Layer 2 of a small transformer language model trained on English Wikipedia (12 layers, counted from 0, width 128).
Take only the direct path to the model's output, skipping the later layers: a vector added to the residual stream pushes a token's score in proportion to its dot product with that token's output vector.

Output vectors of the tokens that the questions are about. A number n stands for (n - 128) times 0.017.
"out": 145, 144, 120, 108, 99, 87, 155, 98, 126, 123, 125, 116, 121, 138, 109, 148, 145, 79, 93, 152, 136, 83, 113, 136, 110, 102, 144, 112, 162, 131, 121, 120, 150, 153, 111, 94, 169, 149, 126, 158, 105, 130, 104, 144, 150, 132, 129, 139, 103, 116, 140, 140, 111, 154, 134, 153, 120, 102, 120, 130, 124, 114, 129, 97, 131, 112, 139, 120, 159, 145, 113, 147, 102, 92, 79, 104, 118, 125, 108, 131, 126, 129, 120, 130, 141, 102, 93, 114, 104, 129, 111, 120, 128, 139, 129, 140, 137, 89, 124, 144, 148, 105, 177, 96, 145, 123, 149, 150, 127, 130, 147, 135, 130, 103, 142, 133, 125, 150, 158, 127, 131, 126, 101, 127, 140, 104, 130, 114
" Estonia": 136, 164, 118, 124, 127, 100, 144, 111, 146, 132, 144, 128, 124, 116, 116, 138, 113, 142, 77, 116, 137, 146, 129, 123, 127, 76, 156, 119, 137, 135, 114, 112, 142, 157, 110, 105, 102, 143, 165, 160, 112, 131, 118, 152, 113, 161, 121, 117, 137, 115, 116, 86, 145, 135, 159, 116, 148, 134, 121, 143, 121, 150, 134, 121, 146, 116, 144, 127, 162, 112, 153, 123, 151, 175, 150, 149, 110, 137, 131, 100, 110, 153, 102, 122, 129, 120, 104, 114, 146, 122, 140, 138, 112, 143, 114, 128, 147, 92, 107, 106, 127, 130, 114, 115, 136, 156, 132, 137, 137, 110, 160, 109, 131, 107, 111, 117, 127, 158, 165, 161, 145, 103, 135, 152, 111, 155, 101, 93
"ger": 150, 135, 134, 124, 103, 107, 126, 148, 106, 113, 110, 142, 144, 133, 105, 137, 87, 148, 79, 130, 137, 104, 145, 98, 129, 127, 126, 104, 91, 108, 105, 118, 165, 164, 116, 155, 113, 121, 137, 135, 126, 113, 87, 169, 115, 152, 138, 131, 112, 109, 122, 96, 132, 127, 118, 133, 155, 122, 137, 91, 159, 139, 102, 129, 107, 96, 110, 136, 147, 113, 129, 160, 125, 146, 104, 148, 146, 119, 123, 123, 151, 123, 111, 143, 144, 153, 72, 115, 129, 151, 127, 153, 131, 138, 125, 137, 138, 116, 122, 127, 123, 117, 127, 83, 130, 85, 150, 136, 126, 95, 164, 121, 131, 103, 79, 82, 109, 171, 145, 98, 130, 139, 113, 121, 86, 111, 80, 120
"utes": 178, 162, 118, 101, 122, 126, 102, 107, 125, 127, 127, 169, 143, 142, 95, 145, 129, 134, 116, 113, 91, 157, 150, 83, 105, 135, 181, 106, 159, 118, 105, 90, 164, 136, 87, 106, 117, 114, 163, 139, 147, 121, 122, 123, 102, 126, 121, 93, 156, 105, 148, 139, 156, 123, 163, 125, 154, 132, 101, 163, 131, 122, 102, 137, 159, 126, 150, 138, 147, 135, 123, 160, 123, 119, 126, 121, 122, 130, 117, 114, 113, 120, 145, 127, 153, 110, 104, 127, 157, 149, 134, 142, 91, 159, 121, 115, 114, 137, 117, 138, 109, 127, 123, 103, 125, 111, 177, 96, 146, 141, 155, 101, 127, 120, 123, 109, 123, 145, 147, 145, 138, 116, 150, 117, 109, 135, 97, 120
"},": 150, 147, 156, 111, 136, 124, 119, 92, 161, 131, 120, 115, 85, 149, 93, 137, 135, 134, 88, 140, 95, 146, 124, 85, 144, 122, 153, 137, 88, 107, 110, 120, 145, 145, 130, 132, 107, 145, 130, 119, 161, 168, 129, 154, 99, 135, 145, 128, 139, 129, 115, 126, 148, 160, 170, 117, 102, 124, 146, 121, 170, 99, 138, 129, 140, 101, 102, 147, 139, 101, 117, 158, 117, 139, 90, 158, 103, 118, 140, 137, 155, 136, 120, 102, 135, 140, 78, 89, 123, 136, 118, 153, 105, 143, 125, 131, 136, 108, 108, 120, 119, 130, 135, 125, 119, 125, 174, 110, 128, 137, 154, 105, 98, 140, 127, 108, 110, 142, 141, 139, 129, 111, 170, 113, 135, 178, 108, 124
"ton": 153, 146, 126, 117, 94, 100, 105, 111, 134, 110, 142, 127, 143, 155, 107, 101, 117, 151, 97, 129, 126, 115, 123, 140, 131, 124, 121, 91, 148, 128, 124, 127, 138, 129, 134, 150, 130, 94, 128, 145, 109, 119, 126, 130, 129, 133, 158, 102, 122, 79, 103, 95, 104, 163, 138, 142, 163, 130, 105, 159, 120, 143, 151, 143, 140, 100, 122, 126, 115, 128, 151, 122, 129, 178, 114, 123, 135, 172, 112, 116, 153, 137, 134, 112, 153, 117, 117, 122, 127, 151, 111, 140, 116, 162, 131, 153, 113, 109, 167, 117, 139, 111, 186, 99, 146, 138, 149, 131, 108, 134, 161, 118, 128, 140, 119, 144, 111, 143, 126, 138, 135, 104, 142, 151, 102, 118, 126, 127
"able": 151, 165, 129, 138, 130, 125, 142, 147, 103, 125, 98, 111, 106, 131, 118, 114, 122, 94, 104, 114, 93, 102, 129, 99, 109, 133, 119, 139, 119, 146, 148, 113, 141, 158, 117, 125, 127, 119, 127, 135, 127, 120, 107, 141, 122, 106, 145, 151, 103, 109, 170, 126, 137, 142, 156, 153, 148, 163, 130, 133, 110, 137, 153, 92, 169, 98, 119, 124, 115, 130, 110, 150, 129, 108, 124, 103, 148, 113, 114, 121, 122, 134, 141, 137, 127, 117, 77, 100, 117, 126, 134, 168, 140, 161, 124, 160, 104, 129, 152, 80, 86, 108, 118, 111, 137, 167, 161, 135, 132, 92, 99, 110, 164, 144, 166, 79, 138, 127, 116, 119, 111, 101, 131, 123, 131, 122, 142, 161
" others": 130, 135, 140, 89, 134, 120, 124, 100, 139, 141, 136, 141, 92, 109, 129, 127, 105, 111, 123, 133, 106, 112, 108, 112, 170, 107, 210, 130, 98, 159, 110, 113, 130, 158, 106, 104, 111, 103, 127, 155, 112, 148, 83, 162, 128, 138, 139, 100, 144, 108, 144, 79, 138, 116, 164, 131, 133, 109, 100, 123, 133, 91, 138, 131, 122, 130, 127, 131, 148, 138, 113, 145, 153, 171, 112, 99, 119, 127, 134, 138, 129, 113, 116, 122, 145, 124, 114, 135, 109, 135, 141, 164, 128, 143, 117, 115, 179, 125, 110, 94, 126, 119, 145, 82, 117, 128, 150, 131, 172, 70, 146, 166, 101, 136, 118, 97, 148, 137, 140, 109, 117, 103, 143, 156, 115, 153, 127, 96
"phy": 159, 139, 112, 101, 162, 131, 128, 102, 115, 140, 122, 116, 110, 119, 87, 76, 117, 110, 66, 94, 98, 114, 142, 99, 129, 116, 160, 105, 101, 141, 80, 126, 157, 153, 81, 145, 136, 124, 141, 167, 159, 112, 152, 123, 107, 156, 174, 108, 122, 105, 96, 90, 95, 132, 152, 136, 133, 130, 99, 88, 123, 131, 164, 176, 149, 123, 132, 129, 148, 121, 136, 173, 121, 129, 166, 139, 98, 119, 104, 119, 144, 129, 105, 120, 119, 119, 106, 137, 145, 118, 81, 126, 126, 144, 126, 97, 129, 133, 131, 102, 137, 115, 127, 102, 124, 133, 175, 116, 144, 167, 150, 111, 126, 91, 131, 133, 117, 128, 162, 122, 129, 133, 162, 145, 92, 121, 87, 150
"odies": 113, 169, 120, 120, 114, 98, 158, 119, 140, 136, 119, 113, 104, 127, 96, 123, 123, 143, 90, 129, 121, 123, 151, 98, 120, 117, 162, 134, 125, 138, 89, 99, 144, 144, 94, 138, 108, 118, 134, 147, 121, 147, 131, 127, 144, 132, 108, 85, 140, 119, 111, 122, 140, 76, 141, 143, 138, 150, 97, 127, 156, 112, 111, 120, 131, 115, 145, 124, 115, 154, 132, 171, 116, 159, 129, 126, 89, 118, 139, 119, 131, 145, 97, 83, 84, 127, 75, 96, 107, 167, 93, 167, 72, 115, 121, 113, 116, 134, 114, 118, 130, 125, 173, 78, 116, 118, 197, 114, 162, 131, 126, 120, 101, 137, 127, 120, 125, 149, 145, 169, 139, 127, 157, 139, 114, 125, 116, 141
"er": 103, 144, 108, 131, 126, 121, 171, 122, 139, 124, 137, 126, 163, 108, 124, 173, 107, 98, 105, 138, 137, 102, 119, 140, 122, 129, 120, 100, 137, 113, 118, 117, 119, 117, 177, 134, 159, 92, 116, 157, 115, 100, 132, 176, 130, 122, 124, 157, 108, 112, 137, 111, 108, 133, 114, 131, 155, 116, 127, 144, 111, 146, 134, 124, 124, 149, 106, 132, 122, 126, 114, 123, 120, 121, 112, 103, 92, 156, 99, 136, 134, 174, 149, 89, 148, 119, 93, 132, 154, 120, 133, 98, 146, 135, 129, 140, 154, 158, 144, 116, 106, 109, 106, 88, 112, 130, 125, 137, 109, 103, 103, 105, 142, 147, 107, 107, 117, 103, 110, 83, 110, 141, 108, 114, 134, 107, 165, 148
"ian": 135, 152, 152, 120, 136, 112, 106, 110, 108, 144, 95, 107, 153, 132, 117, 88, 83, 151, 120, 107, 135, 113, 133, 130, 153, 153, 175, 123, 125, 114, 146, 133, 123, 148, 128, 144, 143, 108, 139, 121, 107, 135, 99, 143, 150, 104, 139, 122, 148, 111, 130, 115, 104, 121, 97, 153, 121, 132, 121, 146, 150, 172, 141, 93, 148, 135, 137, 139, 127, 129, 115, 125, 145, 141, 118, 103, 147, 143, 108, 126, 102, 133, 127, 102, 89, 135, 94, 95, 136, 124, 134, 124, 101, 130, 131, 135, 126, 106, 122, 135, 105, 139, 99, 146, 135, 131, 133, 96, 100, 106, 123, 130, 132, 116, 144, 121, 135, 130, 121, 121, 108, 138, 132, 116, 91, 126, 109, 146
" becom": 166, 228, 86, 60, 126, 74, 96, 93, 159, 144, 87, 108, 63, 157, 28, 139, 94, 150, 13, 100, 71, 176, 141, 57, 67, 68, 236, 104, 70, 151, 72, 78, 150, 209, 65, 117, 89, 207, 200, 161, 186, 174, 110, 155, 70, 141, 204, 60, 152, 68, 107, 79, 188, 93, 230, 139, 171, 197, 146, 115, 163, 109, 191, 134, 145, 115, 149, 76, 196, 85, 157, 210, 143, 188, 99, 187, 76, 62, 106, 98, 132, 152, 103, 24, 122, 139, 12, 118, 73, 199, 103, 193, 71, 129, 75, 90, 181, 59, 135, 48, 115, 144, 173, 117, 117, 148, 214, 155, 184, 52, 186, 65, 108, 71, 94, 89, 108, 167, 179, 111, 149, 99, 204, 245, 80, 199, 43, 89

Each question shows what one neuron of this layer's MLP adds at an activation of 1. A number n stands for (n - 128) times 0.00073.

n100: 152, 171, 196, 91, 114, 108, 139, 95, 182, 168, 103, 82, 112, 138, 103, 121, 194, 99, 131, 151, 108, 127, 127, 158, 152, 96, 123, 97, 79, 117, 119, 120, 136, 101, 129, 137, 148, 145, 105, 109, 180, 126, 121, 160, 121, 69, 141, 74, 156, 146, 133, 102, 132, 164, 154, 151, 79, 103, 100, 134, 118, 104, 121, 87, 119, 84, 91, 100, 159, 134, 142, 86, 148, 183, 130, 104, 96, 137, 179, 160, 73, 127, 94, 114, 134, 83, 110, 94, 110, 134, 131, 131, 121, 178, 123, 125, 142, 162, 150, 196, 105, 145, 99, 115, 124, 136, 147, 116, 117, 154, 169, 136, 78, 133, 150, 102, 169, 189, 62, 133, 124, 131, 140, 141, 123, 151, 135, 138
Pushed up most: "},"

n255: 129, 154, 156, 92, 119, 112, 107, 143, 102, 134, 145, 118, 172, 89, 180, 143, 103, 89, 193, 95, 134, 102, 146, 150, 148, 115, 178, 151, 125, 123, 158, 96, 132, 139, 123, 45, 180, 87, 129, 106, 118, 132, 152, 136, 146, 127, 71, 144, 137, 161, 158, 129, 152, 131, 157, 109, 114, 144, 132, 99, 165, 143, 156, 110, 185, 110, 132, 127, 161, 127, 113, 106, 121, 104, 101, 131, 119, 148, 109, 129, 113, 154, 157, 139, 139, 144, 122, 152, 150, 135, 116, 133, 141, 176, 190, 103, 154, 149, 132, 117, 156, 111, 114, 111, 123, 129, 127, 137, 161, 126, 159, 152, 135, 140, 118, 116, 148, 114, 148, 159, 165, 96, 162, 106, 102, 122, 119, 136
Which two tokens does it push up most, strongest first? " others", "utes"

n113: 176, 97, 154, 112, 104, 144, 121, 139, 99, 164, 124, 126, 70, 115, 162, 119, 148, 79, 131, 132, 138, 113, 96, 156, 131, 148, 104, 118, 180, 137, 151, 112, 121, 147, 100, 122, 131, 130, 116, 103, 121, 71, 156, 119, 144, 170, 157, 66, 96, 167, 121, 163, 162, 151, 100, 72, 134, 89, 100, 157, 118, 155, 161, 98, 53, 113, 178, 90, 133, 157, 150, 84, 120, 133, 184, 99, 188, 180, 106, 146, 111, 131, 100, 146, 139, 141, 154, 105, 98, 119, 104, 125, 126, 117, 144, 121, 117, 107, 134, 144, 172, 82, 126, 122, 130, 153, 101, 159, 102, 121, 184, 119, 115, 107, 156, 130, 125, 144, 130, 107, 119, 166, 99, 111, 138, 116, 134, 134
Pushed up most: "out"

n449: 133, 55, 131, 169, 73, 211, 160, 143, 142, 122, 146, 161, 154, 100, 96, 102, 139, 91, 91, 71, 169, 75, 66, 124, 40, 156, 107, 123, 119, 133, 120, 114, 153, 141, 120, 77, 177, 121, 108, 85, 125, 112, 86, 111, 118, 136, 186, 117, 126, 83, 156, 161, 120, 129, 121, 139, 169, 91, 139, 113, 128, 77, 154, 162, 96, 151, 93, 165, 134, 135, 154, 124, 140, 174, 133, 141, 143, 142, 102, 131, 105, 126, 89, 104, 139, 150, 137, 187, 120, 114, 130, 91, 113, 58, 155, 154, 134, 81, 155, 128, 138, 80, 136, 130, 158, 76, 117, 149, 185, 78, 160, 111, 123, 129, 112, 143, 130, 171, 170, 112, 126, 111, 120, 128, 73, 106, 138, 106
Which of these tokens does it push down most? "},"

n115: 82, 97, 148, 129, 142, 95, 147, 118, 138, 89, 137, 116, 109, 155, 136, 126, 120, 123, 98, 119, 104, 116, 179, 147, 121, 158, 125, 145, 119, 111, 139, 124, 73, 137, 76, 83, 95, 89, 151, 126, 108, 98, 160, 129, 202, 121, 178, 133, 123, 79, 146, 89, 137, 114, 158, 112, 163, 143, 173, 115, 147, 109, 119, 124, 145, 87, 142, 182, 84, 108, 135, 81, 95, 148, 140, 136, 147, 108, 126, 139, 68, 88, 126, 154, 153, 126, 161, 114, 156, 197, 134, 101, 132, 92, 178, 117, 154, 159, 203, 125, 100, 140, 158, 168, 124, 111, 97, 129, 154, 154, 141, 122, 188, 139, 125, 122, 95, 106, 135, 84, 174, 150, 134, 120, 164, 123, 122, 150
Pushed up most: "ton"

n392: 182, 119, 135, 118, 121, 151, 116, 98, 137, 154, 139, 136, 117, 143, 111, 107, 91, 124, 106, 115, 150, 126, 113, 94, 138, 179, 145, 138, 137, 139, 121, 111, 135, 141, 107, 152, 142, 125, 156, 101, 134, 101, 112, 185, 145, 163, 170, 114, 108, 101, 107, 185, 200, 178, 161, 139, 146, 109, 144, 77, 184, 151, 136, 180, 135, 164, 172, 126, 120, 167, 125, 131, 94, 119, 146, 132, 59, 86, 131, 166, 100, 115, 101, 117, 116, 114, 115, 140, 152, 59, 131, 107, 134, 129, 113, 113, 137, 116, 106, 122, 104, 96, 125, 150, 136, 75, 91, 110, 143, 122, 55, 149, 97, 158, 147, 134, 158, 95, 69, 134, 92, 89, 66, 135, 85, 183, 158, 112
Which of these tokens does it push down most? "ton"

n436: 149, 104, 146, 130, 90, 184, 108, 113, 142, 115, 142, 145, 125, 125, 134, 112, 203, 157, 134, 184, 101, 119, 102, 141, 133, 157, 192, 147, 112, 95, 113, 81, 87, 174, 123, 141, 103, 118, 131, 127, 118, 121, 108, 130, 139, 119, 140, 80, 129, 88, 140, 106, 95, 134, 84, 110, 114, 148, 114, 145, 138, 107, 146, 143, 141, 139, 117, 126, 178, 198, 146, 152, 128, 136, 168, 103, 165, 123, 98, 128, 163, 133, 122, 141, 138, 175, 125, 176, 134, 93, 126, 187, 121, 139, 127, 123, 170, 130, 188, 81, 126, 126, 107, 175, 138, 111, 118, 105, 151, 81, 121, 140, 120, 139, 83, 127, 145, 155, 81, 124, 107, 121, 118, 167, 119, 130, 122, 106
Which two tokens does it push up most, strongest first? " others", " becom"

n176: 158, 191, 125, 101, 140, 161, 144, 134, 99, 122, 116, 129, 120, 124, 125, 114, 155, 116, 185, 96, 142, 118, 163, 165, 154, 93, 131, 136, 98, 134, 102, 114, 169, 70, 158, 144, 151, 110, 170, 120, 149, 109, 122, 137, 122, 147, 144, 67, 154, 115, 126, 110, 110, 150, 146, 152, 150, 133, 70, 123, 181, 127, 120, 145, 164, 96, 104, 139, 122, 126, 139, 78, 104, 113, 142, 135, 154, 129, 128, 127, 92, 74, 119, 127, 149, 123, 129, 132, 142, 185, 148, 129, 148, 98, 168, 152, 147, 141, 168, 156, 137, 137, 158, 161, 114, 148, 133, 187, 101, 138, 179, 89, 132, 103, 141, 127, 109, 144, 189, 132, 153, 156, 126, 140, 131, 117, 135, 96
Pushed up most: "ton"

n85: 175, 117, 131, 143, 147, 70, 121, 130, 180, 107, 119, 66, 155, 175, 203, 123, 110, 99, 185, 87, 62, 88, 92, 105, 139, 143, 61, 109, 166, 101, 147, 112, 134, 112, 105, 121, 164, 106, 127, 161, 85, 132, 185, 124, 106, 114, 153, 120, 213, 102, 127, 119, 139, 109, 87, 143, 124, 155, 122, 165, 103, 164, 130, 98, 81, 133, 113, 140, 197, 117, 179, 132, 80, 88, 83, 117, 142, 157, 133, 116, 159, 76, 113, 209, 148, 125, 116, 133, 104, 178, 118, 153, 159, 134, 131, 107, 139, 137, 183, 119, 128, 114, 146, 103, 156, 132, 112, 136, 105, 140, 111, 115, 156, 116, 46, 126, 123, 89, 144, 114, 106, 87, 168, 109, 77, 120, 151, 172
Pushed up most: "ton"

n309: 100, 134, 139, 117, 93, 80, 134, 148, 125, 141, 136, 142, 108, 146, 176, 132, 106, 77, 107, 189, 140, 93, 133, 145, 169, 117, 133, 135, 156, 105, 138, 135, 113, 100, 102, 121, 130, 157, 109, 119, 137, 115, 95, 143, 167, 135, 127, 130, 95, 130, 139, 110, 63, 133, 118, 178, 87, 126, 145, 138, 146, 134, 121, 111, 166, 136, 160, 115, 90, 142, 89, 80, 134, 96, 121, 134, 137, 129, 119, 147, 158, 77, 143, 113, 122, 175, 167, 130, 117, 105, 145, 109, 80, 109, 148, 124, 124, 82, 94, 158, 159, 119, 127, 106, 124, 96, 110, 98, 103, 111, 124, 139, 138, 112, 153, 131, 73, 112, 131, 105, 142, 117, 133, 60, 127, 89, 144, 118
Which three tokens does it push up most, strongest first? "out", "ian", "er"

n491: 140, 136, 150, 148, 167, 114, 114, 111, 133, 123, 104, 96, 110, 122, 129, 187, 144, 66, 130, 130, 97, 116, 159, 138, 124, 106, 78, 99, 122, 149, 102, 104, 92, 156, 126, 151, 184, 149, 63, 128, 101, 151, 104, 131, 167, 137, 174, 163, 146, 99, 85, 136, 96, 144, 160, 150, 108, 109, 141, 92, 78, 89, 116, 135, 158, 197, 104, 161, 120, 100, 117, 155, 146, 104, 116, 127, 135, 124, 136, 138, 81, 160, 140, 151, 135, 85, 184, 124, 146, 117, 99, 111, 177, 172, 153, 143, 148, 168, 84, 147, 132, 98, 150, 85, 76, 154, 152, 153, 117, 102, 71, 110, 90, 124, 93, 136, 107, 109, 87, 158, 146, 137, 120, 131, 152, 127, 90, 152
Which two tokens does it push up most, strongest first? "er", "out"

n136: 140, 107, 150, 166, 137, 107, 144, 107, 127, 157, 113, 147, 180, 129, 70, 172, 138, 130, 123, 136, 167, 108, 134, 73, 110, 153, 147, 166, 162, 138, 167, 198, 171, 131, 135, 150, 153, 114, 97, 116, 142, 139, 100, 148, 106, 138, 180, 147, 180, 171, 103, 177, 134, 126, 86, 78, 153, 128, 130, 141, 167, 103, 95, 124, 154, 111, 131, 145, 154, 148, 141, 134, 139, 159, 117, 68, 134, 117, 118, 130, 107, 99, 128, 80, 113, 155, 122, 156, 142, 92, 104, 140, 126, 131, 130, 112, 133, 144, 135, 102, 129, 133, 135, 101, 139, 160, 143, 148, 136, 112, 85, 93, 116, 115, 104, 178, 124, 85, 137, 172, 135, 154, 147, 137, 121, 102, 131, 99
Which two tokens does it push up most, strongest first? "odies", "ian"

n202: 153, 147, 97, 109, 102, 165, 133, 89, 153, 107, 167, 159, 78, 117, 116, 135, 117, 177, 128, 90, 135, 99, 109, 118, 165, 163, 143, 130, 140, 70, 124, 109, 128, 142, 159, 77, 145, 127, 147, 123, 164, 122, 123, 141, 167, 133, 115, 123, 113, 96, 141, 129, 60, 138, 120, 121, 165, 119, 159, 138, 110, 124, 145, 181, 93, 115, 135, 135, 75, 136, 155, 167, 136, 126, 131, 117, 58, 129, 101, 117, 116, 137, 123, 98, 136, 86, 102, 109, 134, 122, 126, 147, 159, 143, 156, 163, 101, 131, 98, 128, 127, 135, 109, 132, 135, 128, 156, 149, 119, 141, 148, 103, 154, 116, 156, 154, 132, 115, 148, 70, 79, 162, 82, 112, 96, 132, 124, 162
Which three tokens does it push up most, strongest first? "er", "phy", "ton"

n278: 123, 126, 146, 158, 130, 110, 150, 111, 132, 175, 136, 132, 118, 166, 128, 208, 137, 119, 124, 145, 101, 201, 94, 104, 124, 115, 157, 124, 136, 62, 112, 184, 144, 169, 133, 170, 60, 121, 139, 127, 127, 138, 108, 185, 109, 144, 109, 132, 105, 97, 122, 149, 77, 114, 121, 153, 160, 123, 129, 133, 143, 71, 105, 123, 123, 152, 124, 115, 148, 109, 120, 125, 125, 112, 111, 91, 167, 167, 121, 140, 154, 141, 145, 157, 105, 165, 85, 120, 135, 131, 161, 146, 102, 74, 137, 109, 125, 199, 90, 115, 126, 78, 139, 95, 126, 176, 109, 142, 96, 135, 152, 121, 159, 213, 106, 168, 137, 138, 136, 114, 121, 97, 125, 131, 106, 144, 99, 170
Which of these tokens does it push down most? "phy"

n260: 127, 115, 108, 184, 127, 128, 139, 109, 71, 136, 154, 157, 169, 126, 132, 95, 123, 90, 95, 126, 90, 109, 88, 130, 150, 196, 115, 181, 110, 94, 146, 130, 118, 143, 86, 103, 122, 77, 170, 150, 115, 125, 123, 148, 79, 151, 158, 100, 117, 118, 186, 105, 155, 135, 127, 125, 101, 129, 127, 130, 103, 154, 143, 149, 142, 109, 147, 162, 120, 114, 99, 100, 94, 150, 152, 155, 128, 140, 135, 174, 125, 138, 113, 143, 130, 148, 139, 120, 146, 133, 140, 105, 87, 121, 150, 124, 142, 141, 134, 110, 148, 137, 111, 103, 168, 126, 89, 162, 98, 142, 112, 130, 167, 180, 140, 101, 149, 81, 137, 125, 153, 154, 117, 104, 96, 151, 175, 117
Which of these tokens does it push down most? " becom"

n391: 102, 131, 137, 129, 117, 57, 132, 154, 72, 119, 109, 137, 122, 151, 106, 105, 63, 156, 141, 122, 158, 141, 80, 123, 150, 110, 104, 96, 155, 158, 128, 152, 110, 115, 102, 97, 104, 150, 95, 120, 126, 186, 142, 83, 152, 107, 127, 98, 142, 188, 105, 119, 123, 138, 140, 151, 151, 158, 160, 140, 94, 131, 136, 104, 137, 138, 119, 125, 124, 128, 153, 84, 153, 129, 146, 133, 106, 117, 86, 107, 80, 100, 91, 128, 139, 141, 165, 102, 124, 101, 154, 155, 119, 139, 126, 201, 175, 130, 99, 126, 158, 112, 118, 127, 165, 132, 112, 145, 91, 155, 139, 87, 157, 104, 148, 135, 110, 135, 163, 157, 53, 60, 158, 118, 127, 125, 140, 158
Pushed up most: " Estonia"

n155: 94, 147, 108, 96, 123, 143, 141, 90, 127, 160, 121, 81, 137, 128, 170, 133, 142, 131, 134, 153, 91, 186, 106, 132, 176, 86, 131, 148, 139, 99, 138, 168, 107, 137, 166, 147, 121, 178, 183, 87, 138, 187, 146, 141, 115, 125, 144, 122, 124, 110, 94, 138, 98, 110, 164, 142, 160, 98, 218, 134, 141, 132, 134, 99, 104, 114, 125, 174, 137, 141, 149, 72, 119, 180, 113, 92, 107, 82, 111, 135, 158, 192, 131, 124, 147, 117, 114, 156, 128, 113, 131, 138, 138, 101, 142, 143, 185, 79, 105, 107, 158, 175, 93, 129, 125, 101, 140, 200, 151, 55, 155, 142, 173, 132, 143, 131, 74, 108, 92, 46, 64, 152, 154, 84, 98, 145, 135, 101
Which of these tokens does it push down most? "utes"

n109: 158, 146, 99, 150, 70, 83, 124, 136, 109, 127, 107, 95, 134, 118, 191, 165, 97, 98, 166, 153, 146, 103, 179, 136, 112, 140, 114, 161, 171, 131, 134, 120, 97, 123, 157, 109, 172, 101, 167, 76, 74, 117, 143, 106, 112, 98, 145, 137, 141, 172, 109, 157, 135, 117, 126, 124, 137, 101, 135, 95, 124, 75, 147, 189, 113, 101, 89, 114, 137, 151, 123, 180, 77, 133, 145, 73, 129, 107, 184, 128, 95, 96, 155, 131, 124, 154, 94, 88, 180, 154, 105, 181, 101, 128, 113, 95, 108, 150, 158, 145, 108, 147, 172, 80, 120, 111, 155, 178, 125, 159, 93, 170, 147, 125, 131, 139, 152, 158, 131, 107, 87, 148, 142, 135, 120, 93, 100, 171
Which two tokens does it push up most, strongest first? "odies", "out"

n269: 146, 179, 127, 154, 78, 155, 148, 138, 153, 131, 165, 156, 155, 90, 115, 141, 162, 168, 112, 174, 166, 135, 152, 150, 87, 141, 95, 135, 77, 151, 169, 136, 122, 149, 134, 148, 154, 150, 97, 112, 160, 130, 112, 107, 103, 127, 126, 152, 130, 129, 153, 110, 150, 125, 160, 176, 123, 135, 86, 177, 160, 178, 165, 136, 121, 136, 138, 149, 117, 137, 109, 159, 111, 116, 120, 134, 145, 130, 151, 151, 108, 90, 122, 140, 106, 115, 98, 84, 120, 81, 180, 101, 130, 130, 121, 122, 155, 75, 144, 125, 125, 84, 143, 180, 156, 145, 126, 109, 84, 133, 172, 134, 142, 58, 131, 141, 162, 29, 94, 111, 101, 136, 106, 125, 121, 171, 130, 130
Which two tokens does it push up most, strongest first? "ian", "able"

n407: 151, 109, 106, 123, 88, 117, 116, 150, 100, 79, 139, 132, 78, 124, 131, 123, 116, 157, 109, 155, 153, 141, 110, 131, 125, 93, 106, 180, 136, 131, 140, 80, 82, 98, 162, 140, 159, 126, 110, 82, 135, 150, 121, 102, 130, 133, 150, 146, 131, 91, 134, 142, 60, 179, 141, 137, 148, 121, 107, 115, 89, 130, 132, 136, 128, 168, 80, 110, 139, 105, 133, 117, 73, 157, 115, 150, 172, 100, 112, 43, 91, 108, 148, 97, 112, 106, 71, 78, 112, 136, 122, 79, 113, 109, 146, 141, 124, 115, 113, 126, 138, 115, 141, 120, 134, 95, 195, 74, 119, 149, 167, 157, 167, 131, 130, 107, 152, 86, 139, 130, 133, 78, 143, 127, 131, 75, 126, 113
Which three tokens does it push up most, strongest first? "ton", "out", "able"

n502: 193, 113, 154, 111, 150, 121, 105, 154, 119, 101, 104, 148, 118, 102, 135, 145, 129, 116, 156, 148, 129, 118, 83, 146, 84, 103, 93, 142, 125, 97, 128, 109, 133, 153, 143, 111, 113, 76, 139, 94, 133, 122, 104, 123, 116, 138, 99, 103, 134, 137, 110, 103, 162, 141, 172, 97, 87, 119, 108, 117, 127, 125, 120, 134, 119, 145, 159, 40, 110, 116, 81, 80, 127, 124, 148, 117, 89, 132, 128, 135, 129, 119, 111, 118, 145, 146, 96, 127, 86, 143, 157, 137, 59, 139, 121, 98, 113, 105, 117, 114, 152, 111, 135, 102, 151, 186, 83, 126, 114, 146, 125, 179, 129, 137, 111, 123, 150, 101, 93, 134, 130, 100, 158, 172, 134, 162, 170, 104
Which two tokens does it push up most, strongest first? " others", " becom"

n507: 146, 127, 111, 107, 99, 150, 117, 170, 179, 114, 83, 159, 135, 114, 69, 91, 113, 179, 122, 109, 133, 120, 180, 82, 106, 137, 86, 140, 117, 100, 119, 125, 111, 144, 97, 120, 80, 120, 116, 120, 96, 148, 134, 81, 108, 86, 115, 132, 102, 133, 74, 80, 89, 148, 180, 141, 134, 110, 168, 149, 121, 136, 112, 135, 99, 131, 117, 97, 177, 126, 70, 125, 96, 157, 137, 117, 96, 126, 111, 113, 134, 145, 108, 109, 181, 149, 141, 106, 46, 127, 166, 167, 180, 101, 104, 142, 101, 136, 136, 153, 120, 123, 135, 93, 88, 149, 178, 131, 101, 91, 160, 129, 100, 106, 130, 142, 121, 152, 126, 176, 98, 139, 160, 154, 150, 173, 68, 164
Which of these tokens does it push down most? "er"

n44: 107, 179, 194, 86, 121, 152, 124, 111, 144, 133, 142, 104, 117, 170, 133, 202, 143, 203, 101, 123, 138, 112, 140, 73, 110, 159, 105, 145, 168, 97, 108, 158, 119, 168, 136, 130, 166, 121, 124, 112, 106, 106, 159, 125, 135, 172, 118, 142, 113, 148, 152, 134, 178, 96, 135, 117, 114, 159, 112, 97, 174, 178, 128, 132, 175, 103, 77, 128, 56, 180, 107, 157, 89, 144, 122, 119, 156, 176, 114, 172, 188, 96, 111, 75, 149, 104, 212, 122, 127, 118, 107, 203, 127, 204, 33, 111, 131, 106, 105, 132, 154, 128, 149, 132, 128, 127, 63, 120, 127, 117, 92, 158, 166, 166, 96, 106, 160, 99, 106, 70, 165, 177, 142, 156, 169, 105, 113, 117
Which of these tokens does it push down most? "phy"